Layer 2 of a small transformer language model trained on English Wikipedia (16 layers, counted from 0, width 96).
A neuron's activation on a vector x is ReLU(weights . x), where the dot is the dot product.
The model reads these tokens: "and " "3" "3 " "t" "ou" "ch" "d" "own" "s " "as " "a " "sen" "ior " "in " "200" "4" ". " "He " "was "

The vector x that enters this layer's MLP at each token. A number n stands for n times 0.028.
0 "and ": -17 0 -13 -13 -13 17 24 -30 -6 -35 32 3 19 -9 -15 -16 6 32 -10 -20 -27 -6 61 -11 13 39 7 7 30 -7 -33 -32 15 13 -3 12 4 -22 -12 -12 30 2 -14 7 -7 24 -60 20 -9 -29 2 43 12 2 41 5 8 5 22 -10 57 29 20 21 3 7 2 42 61 -22 10 -19 4 8 -35 2 -19 33 26 -22 2 -20 -22 -26 -6 16 -14 -5 -92 12 10 -15 -20 -71 21 -9
1 "3": 6 -1 -30 -30 -27 27 16 -10 -6 -2 32 -32 16 -1 7 -26 22 34 12 -74 -40 20 65 -26 23 34 18 17 12 -20 -40 -21 30 20 -1 -11 -11 -38 -3 4 58 15 -11 6 -2 -4 -84 41 -12 -1 26 41 29 0 39 -18 33 -7 31 16 7 20 26 9 -37 4 -7 41 53 -21 8 -3 -3 6 -51 -15 -72 27 -5 9 25 -20 1 -57 8 30 -12 -16 -43 11 -19 -28 -26 -45 9 -13
2 "3 ": 3 -28 -7 -3 -8 18 -19 -14 6 -20 28 -31 8 13 6 -29 16 2 -5 -40 -36 9 47 18 -4 30 -21 16 4 -21 -36 -33 17 29 1 -14 -6 -30 1 20 69 27 -14 6 -13 -1 -94 34 -4 14 11 63 9 6 31 28 6 -1 30 15 38 34 29 27 -38 -7 5 41 76 -38 -15 -4 1 12 -44 -4 -60 19 6 12 12 -12 -10 -68 -10 10 3 -21 -62 18 12 -16 -20 -52 4 -16
3 "t": -4 6 -22 -40 -20 16 64 -4 15 -32 50 -10 11 -18 -6 -40 11 16 -19 -56 -25 2 54 -12 18 34 -35 30 -11 -1 -56 -9 27 5 -13 -17 5 -33 -5 29 92 -13 -11 -16 -7 53 -54 25 -4 -4 19 46 1 13 33 -5 15 -6 53 20 20 30 1 27 -46 -6 0 37 79 -35 16 -12 -8 2 -26 -28 -54 9 10 4 4 -27 -16 -61 -5 8 -19 -14 -35 8 2 -16 -32 -43 31 -5
4 "ou": -5 -4 18 -26 -11 -25 17 1 21 -29 43 -18 8 -31 31 -38 -1 25 -6 -17 16 0 69 1 -10 38 9 20 5 -10 -64 -29 9 29 0 -16 -17 -11 -6 14 70 -22 2 0 -1 -10 -75 70 -14 -11 24 76 28 25 11 -3 5 -8 17 -10 15 30 18 36 -54 32 35 31 49 -23 -19 -30 6 -10 -34 -24 -45 13 14 -8 18 -28 -10 -53 -15 -2 -23 -5 -35 8 -28 -9 -16 -54 37 -12
5 "ch": -13 12 -20 -17 -23 6 31 -5 9 -20 42 -28 3 1 -15 -58 -12 27 -12 -46 -7 23 54 -28 2 25 -13 24 -20 -11 -68 -3 31 7 -1 -18 -14 -17 4 11 73 0 -25 -8 5 19 -72 42 -1 -1 21 77 14 19 36 -12 13 -7 43 -36 -3 39 36 10 -27 14 22 15 51 -44 35 -18 4 26 -14 -19 -63 39 29 -20 -12 -3 -9 -55 -30 -5 21 -25 -30 2 5 -6 -27 -36 39 -27
6 "d": 1 2 -33 -7 -33 15 39 -4 28 -15 36 -15 -2 -10 7 -53 -12 30 -14 -47 -10 15 51 -16 27 29 0 23 -25 -22 -24 -34 35 22 0 -5 -9 9 6 13 92 -7 7 -17 -4 12 -43 11 -3 9 28 60 -7 3 37 2 7 -40 24 9 21 73 8 20 -49 5 -9 30 77 -52 -4 -19 -13 3 -14 -29 -72 16 9 -36 4 -18 2 -58 -6 8 -5 -28 -30 24 -5 -10 -21 -52 16 -6
7 "own": -35 -26 -1 -17 -38 41 17 -8 26 4 51 -18 -6 -15 6 -8 0 14 6 -24 -25 14 57 -9 -12 28 32 4 22 -14 -28 -17 18 24 2 -33 -16 -43 13 -12 66 20 7 26 6 -24 -63 79 -5 12 7 66 5 17 -9 -4 11 -13 42 -56 -2 21 26 41 -49 -2 34 36 46 -38 -3 -22 6 21 -13 8 -57 36 0 -17 0 5 -5 -70 -17 -10 -5 -19 -36 -10 14 -15 -9 -56 25 -21
8 "s ": 0 -19 11 -9 -4 17 9 6 10 -1 43 -21 -12 7 7 -55 1 0 5 -35 -22 17 63 -2 3 34 -19 -12 -2 -36 -30 -26 23 -13 -5 -14 0 -25 3 -12 59 4 2 -18 -19 21 -61 20 -12 -4 16 66 2 8 34 -9 9 -11 21 4 48 57 41 22 -19 2 17 47 61 -55 1 -18 5 21 -26 2 -60 17 14 -14 -5 4 -3 -68 -10 9 3 -25 -66 6 15 -8 0 -67 16 1
9 "as ": 8 -26 9 -7 -17 25 8 10 17 11 26 -14 -14 7 9 -60 14 -3 2 -52 -25 -4 65 5 -5 33 -11 0 -3 -27 -41 -36 10 -3 9 -32 3 -31 -7 3 56 -3 -15 -20 11 12 -42 27 -5 -11 -6 52 10 10 36 0 15 0 34 -9 63 38 21 6 -20 19 8 53 64 -38 7 -48 20 19 -18 -9 -72 50 17 -13 -14 4 -12 -62 -11 11 -14 -18 -56 12 16 -12 -7 -70 40 -9
10 "a ": -4 -16 -5 -18 -9 -10 4 6 15 4 22 -20 -7 18 21 -58 5 1 11 -57 0 7 67 -11 -4 34 -14 6 8 -18 -63 -38 29 1 0 -9 6 -31 -3 -6 49 11 5 -36 4 -3 -67 30 -16 6 7 71 0 -1 26 -2 3 -18 20 -10 71 42 21 20 -19 17 19 47 66 -37 -2 -22 39 18 -19 -10 -50 31 20 -7 -27 -4 -4 -57 -15 0 -3 -23 -55 10 28 -9 -6 -70 22 2
11 "sen": -40 -10 -15 -37 -21 41 53 11 29 -10 37 -3 29 4 11 -20 -20 5 13 -24 -28 3 52 -23 11 27 -14 25 31 -26 -74 -12 -16 32 8 -39 -1 -15 15 -10 46 21 13 -3 22 -2 -44 74 9 20 23 59 16 -4 8 -21 16 -14 18 -31 13 20 35 26 -46 -14 8 21 60 -47 12 -21 -15 8 0 -26 -67 19 24 -2 13 -12 6 -70 -20 -6 15 -27 -23 -10 14 -6 -38 -75 25 -18
12 "ior ": 0 -24 -8 -24 -18 3 5 19 11 19 44 -22 -5 13 15 -29 3 5 -10 -36 -26 -5 75 -2 -3 33 -34 3 -5 -11 -38 -28 15 9 -3 -3 -3 -31 12 -9 51 -2 -13 -23 -7 -19 -59 45 -8 12 16 73 -10 3 24 0 6 10 7 -5 75 64 20 12 -8 -13 22 37 64 -35 13 -19 9 22 -19 -8 -70 19 15 -12 -25 7 -1 -58 -23 9 15 -7 -54 -6 27 -4 -11 -78 8 0
13 "in ": -23 -41 19 -13 -19 23 18 6 14 17 27 1 -6 32 11 -48 -5 5 26 -41 -8 3 58 -3 19 42 -29 -4 17 -23 -51 -35 26 1 5 -15 26 -39 -12 2 69 13 -6 -31 -17 -4 -47 59 2 22 -4 53 4 5 12 3 9 -22 29 -17 58 40 4 6 -22 0 9 51 55 -30 -7 -26 26 15 -22 -21 -55 43 12 -22 5 1 -3 -73 -18 12 -23 -5 -60 1 12 -19 -10 -74 21 2
14 "200": 32 -4 16 -10 -36 36 41 14 23 -22 30 -36 0 16 27 -28 10 20 15 -72 -28 14 81 -8 24 16 -10 12 1 -10 -18 -17 -8 14 -7 -32 10 -56 -3 5 31 -3 10 -6 12 -25 -69 40 -20 25 0 43 7 19 21 -21 -6 6 13 -9 36 11 17 -20 -29 -16 -18 29 89 -19 38 -26 -23 4 -28 -38 -44 36 17 12 -8 -4 20 -63 -24 -12 2 -34 -31 14 20 -13 -21 -56 35 -14
15 "4": 4 2 -23 -45 -27 28 22 5 3 18 31 -17 8 1 19 -24 7 21 24 -80 -24 25 69 -25 15 28 -14 8 1 -40 -48 -25 13 15 5 -27 12 -41 3 1 81 14 -5 -15 13 -27 -67 67 -20 15 21 44 -4 6 17 -41 29 -23 41 -4 33 3 21 -16 -33 -19 2 46 60 -21 24 8 13 6 -42 -36 -67 37 -2 18 22 -3 23 -85 -1 17 -2 -25 -21 6 -16 -18 -13 -55 6 12
16 ". ": -2 -8 16 -16 10 28 32 -9 -12 8 26 -10 -1 3 7 -38 11 10 12 -49 -16 9 48 -28 -1 26 -16 -4 -1 -10 -43 -33 1 11 -3 -19 27 -16 -1 -22 82 -7 -9 -18 -8 -30 -56 42 -7 4 -16 67 -18 0 13 1 8 8 32 -1 68 35 38 -31 1 4 15 49 69 -43 18 -14 34 15 -25 -55 -14 17 10 -9 -11 2 20 -64 -14 -4 10 -21 -62 9 26 -17 -15 -65 48 -1
17 "He ": -9 -14 -2 7 -4 25 15 -32 20 0 29 -10 -17 1 6 -30 -9 9 13 -48 -18 -6 53 1 1 40 -30 -8 15 -11 -23 -20 6 17 -17 -43 23 -51 24 -2 36 14 -17 -27 -12 -17 -62 56 -18 13 2 59 -12 -9 20 -24 3 -22 28 -22 93 29 24 4 -5 -24 16 52 82 -19 1 -30 37 22 11 -27 -37 28 37 4 -22 -9 -1 -29 -27 -9 28 -28 -49 -5 6 3 -4 -66 28 -5
18 "was ": 0 -11 11 8 -8 39 35 -45 26 -4 14 -2 -4 10 -3 -51 -15 3 3 -37 -21 16 49 7 -8 23 -25 3 17 -17 -34 -26 1 2 -10 -30 29 -58 11 5 44 -8 -4 -35 -5 -11 -49 56 -13 12 4 65 -21 13 12 -12 3 -7 28 -16 66 35 -5 -13 -3 -15 4 49 77 -18 39 -40 41 13 -7 -28 -64 51 27 -8 -15 0 12 -37 -13 1 9 -33 -41 9 12 -28 7 -78 16 13

Each question shows the input weights of one neuron of the MLP. A number n stands for n times 0.015.

n251: 1 16 6 -24 9 -22 10 17 19 3 6 11 -15 -7 7 5 5 12 -12 6 -17 -7 -20 28 -27 7 -6 -16 -2 6 -5 0 15 -11 1 -1 -3 -7 -11 9 38 -4 -11 5 3 20 11 -25 -29 -21 16 -26 16 -15 1 11 -3 25 -27 2 -4 10 2 -17 24 32 37 -15 15 -6 7 -5 -17 14 -23 3 0 7 -10 -3 -28 -17 15 12 16 6 -7 19 -15 -22 -24 13 9 -11 -13 21
Its two highest activations, in order, are on tokens 3 "t", 0 "and "

n69: -4 -5 -8 -17 -3 9 9 -19 -20 24 -7 -17 -1 -12 33 15 10 21 18 9 -10 -10 -3 7 1 3 -11 -17 -5 11 -4 -21 -3 -6 -8 19 0 5 -25 -4 4 0 1 11 -12 3 10 1 8 -2 12 -4 6 -12 -9 9 15 9 13 0 -15 -9 -13 -1 12 16 -18 -35 21 17 13 12 7 2 -13 7 -4 14 -9 -9 8 -3 -7 9 7 19 4 -21 -5 -14 -6 -13 6 6 7 -22
Which token does this neuron like most? 1 "3"

n250: -13 12 -2 -13 4 1 0 32 -9 24 -23 -13 23 14 27 31 19 17 1 8 -13 4 13 -3 -8 -14 7 -22 -36 7 3 -4 -9 -4 -23 5 3 6 53 16 0 -12 -21 12 -26 0 17 2 5 18 5 12 4 -23 6 19 8 20 5 1 0 -26 -25 32 4 -1 7 -2 -13 8 8 15 -9 3 -1 0 -3 -13 -2 -13 -20 -22 -3 -10 -5 5 -2 -6 -10 -21 0 0 22 -7 3 -5
Which token does this neuron like most? 12 "ior "

n340: 1 28 -6 9 -7 19 2 -3 12 -44 -15 17 -36 -34 4 5 33 23 -5 -11 4 -17 -22 -5 -5 -3 11 6 11 7 18 -14 -30 2 -36 -17 24 17 -1 -11 5 11 -33 -24 26 21 -10 -21 3 3 3 6 -8 -16 1 39 1 -7 9 -28 9 -23 27 3 19 -2 13 -13 22 -4 18 -7 8 -3 45 19 9 -9 -13 18 -19 -26 -29 13 10 12 -18 18 3 -25 4 -7 29 12 17 -6
Its two highest activations, in order, are on tokens 17 "He ", 0 "and "

n279: 5 -16 3 1 17 0 -18 -24 17 -10 -16 -9 11 -19 -2 7 0 -1 25 -1 -11 0 -12 7 9 20 22 -2 -8 -9 6 -12 -19 13 -6 -2 1 28 -7 -7 -8 5 2 13 -1 6 6 -3 -14 9 -7 1 6 -9 7 -12 8 8 2 -4 -9 -12 0 5 7 -11 11 2 13 11 2 -1 17 4 17 2 -7 8 0 21 0 -12 7 23 -6 -9 -8 -6 -23 -15 1 11 -6 -3 -6 14
Which token does this neuron like most? 17 "He "

n249: -18 -21 2 15 -2 -15 -17 5 32 -5 -1 28 12 -2 -3 -11 5 -10 10 -8 13 -3 -10 3 6 -6 -2 23 -4 -3 17 1 4 4 -19 12 8 -5 -4 -13 2 -14 -19 0 -4 -7 -19 -16 25 -22 5 22 -22 -12 -5 -4 -3 14 -4 -12 -17 37 1 14 14 -12 -11 -9 -3 -14 22 -5 -5 5 2 3 10 -38 -16 12 -25 22 6 3 10 22 -11 -3 19 -13 -1 10 -9 -7 22 0
On which token does it fire most, and how strongly? 12 "ior ", at about 0.35

n10: 11 22 1 9 6 -28 4 -3 -12 5 1 -7 -3 0 14 11 5 0 -17 18 -5 -8 -1 7 -13 -7 -5 -4 4 -16 -47 -13 -10 9 -9 -9 3 -13 5 -3 1 12 20 15 -2 -13 0 -1 7 8 2 25 9 1 18 2 -3 3 18 -6 -17 -10 -6 5 4 3 -10 12 -22 1 -6 -5 -2 10 -8 -2 22 -2 -29 -5 3 -3 11 37 11 -24 14 14 7 -4 8 4 3 -12 -11 -5
On which token does it fire most, and how strongly? 4 "ou", at about 0.23

n47: 5 -5 34 4 2 19 -4 -10 32 -17 -11 5 -10 -3 7 -1 -8 -15 40 4 6 -1 23 -16 -24 3 -8 -10 -7 6 -15 -2 41 -36 7 26 -37 8 -3 -31 -3 16 9 12 -13 23 5 -16 -14 -17 20 3 -7 -19 -2 29 26 31 9 11 9 11 -29 2 -11 -7 -18 -15 9 -17 -7 9 20 7 -7 -17 1 11 -4 11 2 28 -15 7 -12 -11 26 -27 7 -9 -29 4 -21 -5 -3 5
On which three tokens does it fire most, strongest first? 8 "s ", 10 "a ", 9 "as "

n382: 11 6 -7 -11 25 16 -14 7 -8 25 -13 -6 -10 8 5 0 -5 3 -23 -4 4 -17 12 1 -26 -17 4 -6 38 -10 -9 7 -3 11 1 10 13 12 -3 -7 -16 -1 24 12 8 -7 -1 1 -5 -8 3 20 -9 15 -7 6 15 0 -7 1 -8 9 -4 15 5 5 5 0 -1 23 2 3 11 -20 -16 -10 13 11 -6 -21 -3 -1 1 -2 -14 9 -10 -4 -14 -6 -14 3 -5 8 -5 -40
Its two highest activations, in order, are on tokens 4 "ou", 0 "and "

n34: -13 12 -10 29 19 32 -5 -8 -16 -15 -6 -13 2 -1 28 10 -44 7 -8 7 -13 2 -14 -16 6 26 6 -7 6 -7 3 16 -10 -7 -8 19 23 -10 -13 0 -31 3 0 7 -16 16 -4 0 2 -22 -10 -4 8 26 -7 19 4 11 0 -9 21 4 -2 0 26 -17 8 -4 -11 -2 -5 8 -2 12 -16 -3 -1 -4 14 10 -7 0 -5 13 -6 9 -41 25 -8 -15 -3 -5 5 1 18 -12
On which token does it fire most, and how strongly? 0 "and ", at about 1.5

n232: 4 -4 17 15 13 -1 -5 10 -11 -14 13 -5 -20 -23 0 10 -2 -11 15 9 -19 -10 -11 17 -1 24 -4 -1 -7 10 -10 -9 14 2 -4 -5 -13 11 -12 8 -7 0 1 -8 18 27 -12 13 -18 21 15 -13 -6 7 10 17 -7 9 -7 10 -5 -5 2 -2 -2 8 -11 13 -1 9 -5 6 6 -1 -10 -1 11 -1 7 -7 0 4 -2 -7 -4 -19 12 -4 3 17 -7 -30 -12 12 -18 -15
Which token does this neuron like most? 2 "3 "

n294: 7 4 13 7 -19 -12 2 15 22 9 6 6 0 33 24 -12 -20 -49 27 13 20 24 15 0 13 11 -6 1 22 -19 -9 -3 8 -16 2 17 31 0 -33 -18 -24 11 12 -20 5 9 1 -3 -18 -14 11 11 10 -12 -13 12 16 14 2 -5 5 -4 -7 34 -16 41 -9 -35 -10 11 6 -5 -6 -19 29 7 7 -9 -5 -21 -12 6 -7 -16 -12 5 -8 1 -4 -13 -26 3 -26 -5 -4 -1
Which token does this neuron like most? 13 "in "

n177: -18 14 -3 8 -4 -1 -13 -6 10 6 12 -23 -36 -8 -4 2 19 26 -3 -3 0 -4 -11 -9 -4 -3 -8 0 12 3 2 0 8 7 -24 -2 -16 2 -4 6 1 18 -2 9 3 -9 26 -9 32 -25 5 1 6 -5 1 10 -18 2 -1 5 -22 -3 0 10 12 4 9 12 3 -20 2 -28 -5 11 19 -8 -5 -14 -27 13 -14 -19 9 -2 19 -2 4 24 -10 7 8 5 5 -5 26 -2
Which token does this neuron like most? 7 "own"

n70: -13 25 18 8 16 12 -36 -9 -20 -22 -10 -9 3 26 -13 12 -17 -39 2 -34 -18 11 -15 15 7 22 12 24 9 -5 27 -4 4 0 7 -9 12 -4 -6 27 -6 8 -6 -3 6 12 -43 6 -5 3 8 18 -18 -13 26 14 -20 0 2 16 -10 2 23 -12 -8 -34 -17 -7 -17 -5 -18 25 -7 18 -20 35 10 -6 0 -2 15 9 2 -10 0 -25 -16 33 17 -2 1 20 -2 16 5 4
Its two highest activations, in order, are on tokens 2 "3 ", 1 "3"

n45: 4 1 27 -22 -6 -25 -18 2 -24 5 -4 5 3 8 17 -8 5 -7 11 5 -8 16 8 8 -3 -2 11 -5 5 -7 -12 26 1 19 8 35 17 7 -15 18 -7 13 10 20 0 -20 -16 5 1 -6 0 6 9 7 9 -10 0 -1 0 -12 -11 14 11 -14 8 5 -16 -13 -15 -11 -8 -6 -17 -19 10 -5 18 1 3 -25 -11 -1 18 10 12 1 -10 12 -30 -4 -18 -15 6 2 3 -9
On which token does it fire most, and how strongly? 4 "ou", at about 0.88

n4: 20 28 -4 23 -4 0 -3 0 -28 -6 5 23 24 24 -6 7 25 12 -8 7 1 4 -32 -18 -4 25 4 10 10 -4 8 -14 -2 -28 -3 -33 6 -1 22 30 10 -8 6 5 16 22 24 -4 -11 22 0 -11 30 -12 -29 14 3 5 6 -6 9 0 -6 12 11 -2 -25 -19 8 -13 2 -6 -3 5 -2 10 7 15 6 -7 13 -2 -14 -7 -3 0 -34 -11 7 -46 -9 -31 0 -26 9 -18
Its two highest activations, in order, are on tokens 3 "t", 0 "and "

n155: 1 1 -8 0 14 3 4 -9 28 -11 10 0 -11 0 15 3 16 -12 -3 22 -3 -5 -2 -23 0 -8 2 -1 -22 -12 3 -11 -3 0 -8 4 -14 -21 12 0 1 -5 -10 1 -13 20 5 5 2 3 -15 -2 8 1 14 -13 9 6 1 0 -5 6 -11 24 3 -9 2 -4 -11 -8 -6 -18 -2 -4 5 5 17 -18 0 18 7 2 -1 -10 4 -11 4 16 12 12 -2 -2 13 -4 -14 -16
Which token does this neuron like most? 3 "t"

n285: -2 -2 4 9 18 -21 0 -16 -19 -2 -8 -8 3 19 19 1 -13 -17 6 12 -3 -15 -1 13 -2 -8 -6 0 -4 0 9 4 29 6 -10 17 -12 5 5 7 12 3 13 9 6 -28 3 5 9 -23 -2 12 22 -29 12 20 -8 6 8 10 9 -12 5 19 -22 -17 -4 -16 0 22 1 -13 -13 -15 -7 8 -22 5 -6 11 3 5 12 13 -7 2 -5 -19 -17 5 -6 15 -14 16 -5 -4
On which token does it fire most, and how strongly? 2 "3 ", at about 1.3

n248: 0 -2 25 -15 7 -5 0 -32 2 3 -10 2 -2 -11 7 -15 -5 4 28 1 -2 13 -14 -4 -5 -6 1 23 9 10 -18 -11 11 10 -12 -8 -17 10 -7 -32 -1 -12 2 12 12 -12 16 -33 11 -16 -30 -8 -20 4 -4 19 8 5 26 -13 14 -7 8 -1 -7 0 7 -7 -5 -21 -5 -10 -10 16 1 -20 3 0 0 7 -22 25 12 9 -19 3 -13 20 -12 9 26 6 3 23 19 23
Which token does this neuron like most? 16 ". "

n343: -5 -10 -5 -2 1 0 -9 5 6 -11 4 2 -2 21 -4 -8 21 4 -2 8 19 -10 12 2 2 -8 4 2 -5 8 17 3 6 -4 15 -10 -2 -20 -7 2 0 -9 22 11 12 17 5 -9 6 21 8 -3 -14 -10 24 1 -2 5 10 19 -4 -1 1 -10 1 -7 -26 -3 -7 14 10 1 -1 -7 -5 3 2 17 -14 -18 6 -20 -8 -2 -8 -26 -8 10 6 -13 -8 2 6 -8 11 2
Its two highest activations, in order, are on tokens 14 "200", 3 "t"

n360: 24 18 -9 25 -20 2 -28 -6 -16 3 3 11 11 7 -12 -5 -1 10 -32 18 -28 11 -14 18 -17 -4 11 -17 -4 9 13 3 -2 0 1 17 17 -12 9 -8 -25 11 3 1 -24 3 5 4 19 -16 -12 3 30 3 2 13 -8 -10 -4 9 8 10 7 21 18 -10 15 -3 3 0 -14 14 3 19 -14 -2 18 13 -43 -12 13 19 6 -11 -2 9 -20 19 -43 1 9 -37 8 3 17 26
On which three tokens does it fire most, strongest first? 0 "and ", 2 "3 ", 8 "s "

n223: 9 9 -19 4 -2 0 16 -9 16 10 -30 3 -13 -3 9 11 8 7 3 15 -6 -6 14 8 -2 -5 -20 3 18 -15 -14 -12 6 7 14 17 -4 -16 -16 0 -15 -4 6 0 -12 19 13 -16 -3 -32 6 -19 -3 -24 -17 17 16 11 11 -5 -11 -11 -20 12 -6 4 12 22 -5 -3 2 8 -5 3 4 -10 -10 15 -4 8 4 9 -5 -14 -18 5 -11 -3 5 -14 8 -1 -1 8 0 0
Which token does this neuron like most? 3 "t"

n166: 0 -6 5 24 14 17 10 -4 5 -4 -6 16 -18 -18 -3 3 12 -6 -9 -1 -2 -5 -6 -2 4 -2 10 1 -7 -8 3 -7 13 7 -5 -3 -19 4 20 -12 -23 18 -3 -4 19 0 -10 9 9 13 10 -11 -7 -19 -4 -8 -6 2 14 -16 13 -20 0 15 5 0 -10 -8 4 10 6 9 -16 -3 0 14 -3 -12 11 28 -32 -6 -16 6 -1 23 -16 16 -30 15 -16 11 -6 14 6 -8
Which token does this neuron like most? 0 "and "

n76: 7 17 9 -2 13 8 -30 -8 -7 -12 9 5 -16 8 12 11 22 -2 3 2 -6 -14 1 13 16 11 -4 1 -4 -4 25 4 -17 5 9 5 -12 -2 -14 -5 -6 4 12 8 -11 -3 -3 -6 -20 -13 -2 -11 5 -9 14 -14 6 2 -10 4 -12 6 11 20 -5 14 4 -15 0 -6 -1 -11 -1 3 1 -17 -7 -13 -9 -13 -1 -23 -11 -10 3 5 -16 7 1 0 1 7 8 1 7 2
Which token does this neuron like most? 4 "ou"

n289: -2 2 -14 8 -11 2 -7 2 -6 1 2 -2 7 -4 8 3 -4 4 -3 12 -5 18 -2 1 1 -20 9 3 -25 -7 -6 -8 15 8 -25 -5 -12 -10 -15 -38 -4 -10 1 -1 -17 -4 -2 -6 6 -6 1 -9 -19 26 7 2 28 7 2 1 -9 15 -5 18 -22 13 18 21 4 11 -18 8 -12 -5 5 10 17 -5 -7 20 13 1 24 6 18 0 10 3 4 -20 -14 -9 18 6 0 12
Which token does this neuron like most? 1 "3"

n107: 7 -3 19 2 4 1 7 -7 -7 -6 -4 1 0 14 -16 -14 -10 -8 -18 -14 1 -1 -4 -18 -10 11 3 8 0 -2 -6 -8 28 -17 -10 17 -6 16 -20 -6 -15 1 -1 6 2 1 -6 -12 4 4 -13 -2 -4 -9 2 23 -14 11 15 -10 22 -6 0 2 -6 20 11 -8 -11 -7 1 -5 -12 8 22 -4 2 4 1 4 1 -3 -8 -9 5 -5 -4 -2 11 7 5 -5 17 21 29 -21
On which three tokens does it fire most, strongest first? 5 "ch", 9 "as ", 10 "a "

n38: 5 25 13 5 -10 -13 -1 -24 -13 9 1 -7 -8 -13 18 9 18 10 17 10 -1 12 6 -13 0 15 9 -11 -9 10 -15 -19 -14 -10 11 -19 -2 3 -5 5 -14 1 -19 -1 -10 18 -24 -9 -19 -1 -11 -12 16 9 -3 -6 -9 8 23 13 -23 10 -6 19 -3 -9 -7 -18 -1 6 20 25 17 6 -7 10 15 -1 -14 -1 3 -13 -6 8 -5 -7 -13 14 1 6 -6 0 0 15 14 9
Its two highest activations, in order, are on tokens 1 "3", 4 "ou"

n48: 8 14 9 0 8 17 -3 -7 6 12 -3 6 -10 9 5 4 16 -15 6 -5 3 -4 -19 -16 -5 -6 -4 11 -1 7 -13 0 6 -3 1 6 4 4 9 0 -6 -3 -4 20 9 15 1 -11 6 3 4 8 -5 1 13 -5 -4 -5 2 -15 5 -1 -10 -3 -8 -8 -4 -15 1 -10 -12 -9 -23 -8 -1 -1 -11 2 -6 -5 -3 4 -24 9 -8 5 -6 5 -6 -20 5 9 10 -1 12 -2
Which token does this neuron like most? 9 "as "

n164: 26 5 -19 6 -10 1 -4 -16 7 -9 2 -2 0 7 8 6 -8 3 -2 2 -9 -3 -11 -5 6 -5 -14 8 13 -15 -2 -7 13 6 12 1 0 -10 19 -13 15 -11 5 -14 -13 5 9 -8 -8 -5 -6 -13 5 -6 -11 5 -3 -1 2 5 -29 25 -6 17 7 12 10 -21 -1 8 -11 4 -8 0 -6 9 4 -1 12 -5 -14 6 10 -8 11 6 -18 -20 6 6 13 5 -5 -4 15 7
Its two highest activations, in order, are on tokens 6 "d", 3 "t"

n300: -35 -14 -4 0 4 1 17 4 -16 -10 -12 7 0 17 -2 14 6 -16 -4 9 -11 8 2 1 13 -8 4 -12 -6 9 1 6 2 -13 13 4 -17 -15 -4 0 1 20 18 18 -3 0 6 7 18 -12 -17 -3 2 3 11 14 11 18 4 -14 -2 -18 5 -7 -2 -3 5 -8 2 17 -15 -13 5 -15 11 1 -12 18 -9 34 -19 -3 -1 1 2 18 1 3 -1 0 1 -9 -20 1 -17 1
On which token does it fire most, and how strongly? 7 "own", at about 0.2

n236: 9 18 17 3 -15 -4 -9 -13 20 -10 12 -23 7 -7 9 -13 -7 9 -6 25 9 2 -1 -5 15 -18 -5 -11 12 17 -8 -13 -4 -18 20 -6 8 26 -28 -14 -2 30 -31 -2 -10 6 4 -3 -21 0 -1 14 -4 -16 12 -15 -6 11 -8 -3 -7 -11 -6 9 22 26 -14 -23 -6 12 5 0 14 8 10 -22 -14 13 14 -21 19 16 -19 -8 11 1 -32 4 0 -4 -2 23 -13 20 0 6
Which token does this neuron like most? 5 "ch"

n363: 8 20 10 32 -14 -6 -11 4 -9 -9 13 5 2 0 -19 4 -16 -5 7 -12 -9 19 5 -15 7 -6 9 -19 3 -9 22 12 -8 -6 -1 15 -1 7 -13 -5 -13 7 3 14 12 3 -3 -1 11 -10 -13 -7 16 1 20 -3 -22 4 -6 22 26 -5 1 6 5 -3 -9 -2 -8 -6 2 1 -29 0 -31 14 0 13 -8 -1 -1 8 21 8 -4 -4 -9 6 -22 8 -6 5 -10 -5 -2 -3
On which token does it fire most, and how strongly? 0 "and ", at about 1.5

n352: -11 16 -8 5 6 -23 2 6 -9 -3 -5 2 17 12 16 -8 4 10 12 17 -7 4 4 -18 -5 15 -12 6 3 18 -11 -6 6 -9 4 -8 6 7 11 -7 -19 17 -3 3 -1 3 -12 -12 -12 0 -29 -1 -14 -4 -19 21 10 -11 -26 7 5 -14 -11 9 -2 21 5 3 -3 10 5 3 3 10 -17 0 -2 -9 10 -23 -14 15 -15 2 -1 2 -12 2 2 23 20 -2 -9 22 24 -20
Which token does this neuron like most? 10 "a "

n168: -3 -1 -1 20 -15 0 -5 7 4 5 -6 10 0 -15 4 -18 9 -21 -15 -4 3 -9 -20 -10 1 -3 -12 -5 -14 12 1 -7 1 -9 -2 -8 2 -15 -9 2 9 5 -1 14 -10 19 -1 2 13 -12 6 -15 31 -15 14 12 5 -3 -2 -5 -23 3 -17 2 15 21 0 4 8 -9 3 -9 -2 24 -3 9 -4 0 3 -3 8 29 -12 -9 9 0 -5 6 27 16 0 -7 -11 6 16 -17
On which three tokens does it fire most, strongest first? 5 "ch", 9 "as ", 3 "t"

n273: -5 2 9 36 -2 -16 -32 -14 -4 7 4 7 -30 -7 -34 -14 12 -19 -9 11 -21 6 18 28 -4 23 -11 -11 -24 9 -3 19 8 -6 -22 -3 18 -6 27 -1 4 48 24 -19 -26 24 -1 13 17 7 -28 3 8 -4 7 -15 -5 6 23 34 2 -22 -27 -6 10 -19 -5 7 23 -3 -18 3 -7 -2 3 10 3 11 5 -13 -55 -10 -24 21 -20 4 -1 -10 22 10 -18 -30 33 31 1 -32
On which three tokens does it fire most, strongest first? 17 "He ", 18 "was ", 2 "3 "

n93: -7 -22 2 7 5 15 -38 24 -4 -7 -9 -4 -2 -13 1 2 9 -14 12 -9 -4 2 -6 6 -6 12 3 25 -28 -13 -1 -1 -30 10 9 -8 -26 1 -8 0 -10 -9 0 8 7 8 20 -5 -6 1 20 -8 6 -2 38 12 20 5 13 13 -6 4 -5 -15 -1 5 -15 -13 11 10 -11 -1 10 1 -8 12 -8 15 26 -5 -24 -7 -18 -20 17 -14 -14 21 -19 -14 30 13 9 12 21 -5
Its two highest activations, in order, are on tokens 9 "as ", 2 "3 "

n189: -9 21 -2 10 -4 11 1 28 -6 -3 -23 12 -33 -15 -6 32 -4 29 18 -15 -16 -20 -19 3 -22 28 16 -2 -16 17 16 6 -12 -4 -25 27 -6 10 14 16 -15 3 8 -19 -28 23 -7 15 -14 -34 12 -28 -34 -22 5 27 58 -3 -17 -11 -24 -11 -10 1 -12 17 8 7 26 27 8 26 14 34 -47 -20 1 7 -2 23 -24 -8 11 -14 8 20 10 -11 -6 -24 -14 -4 35 -1 -13 -15
Which token does this neuron like most? 1 "3"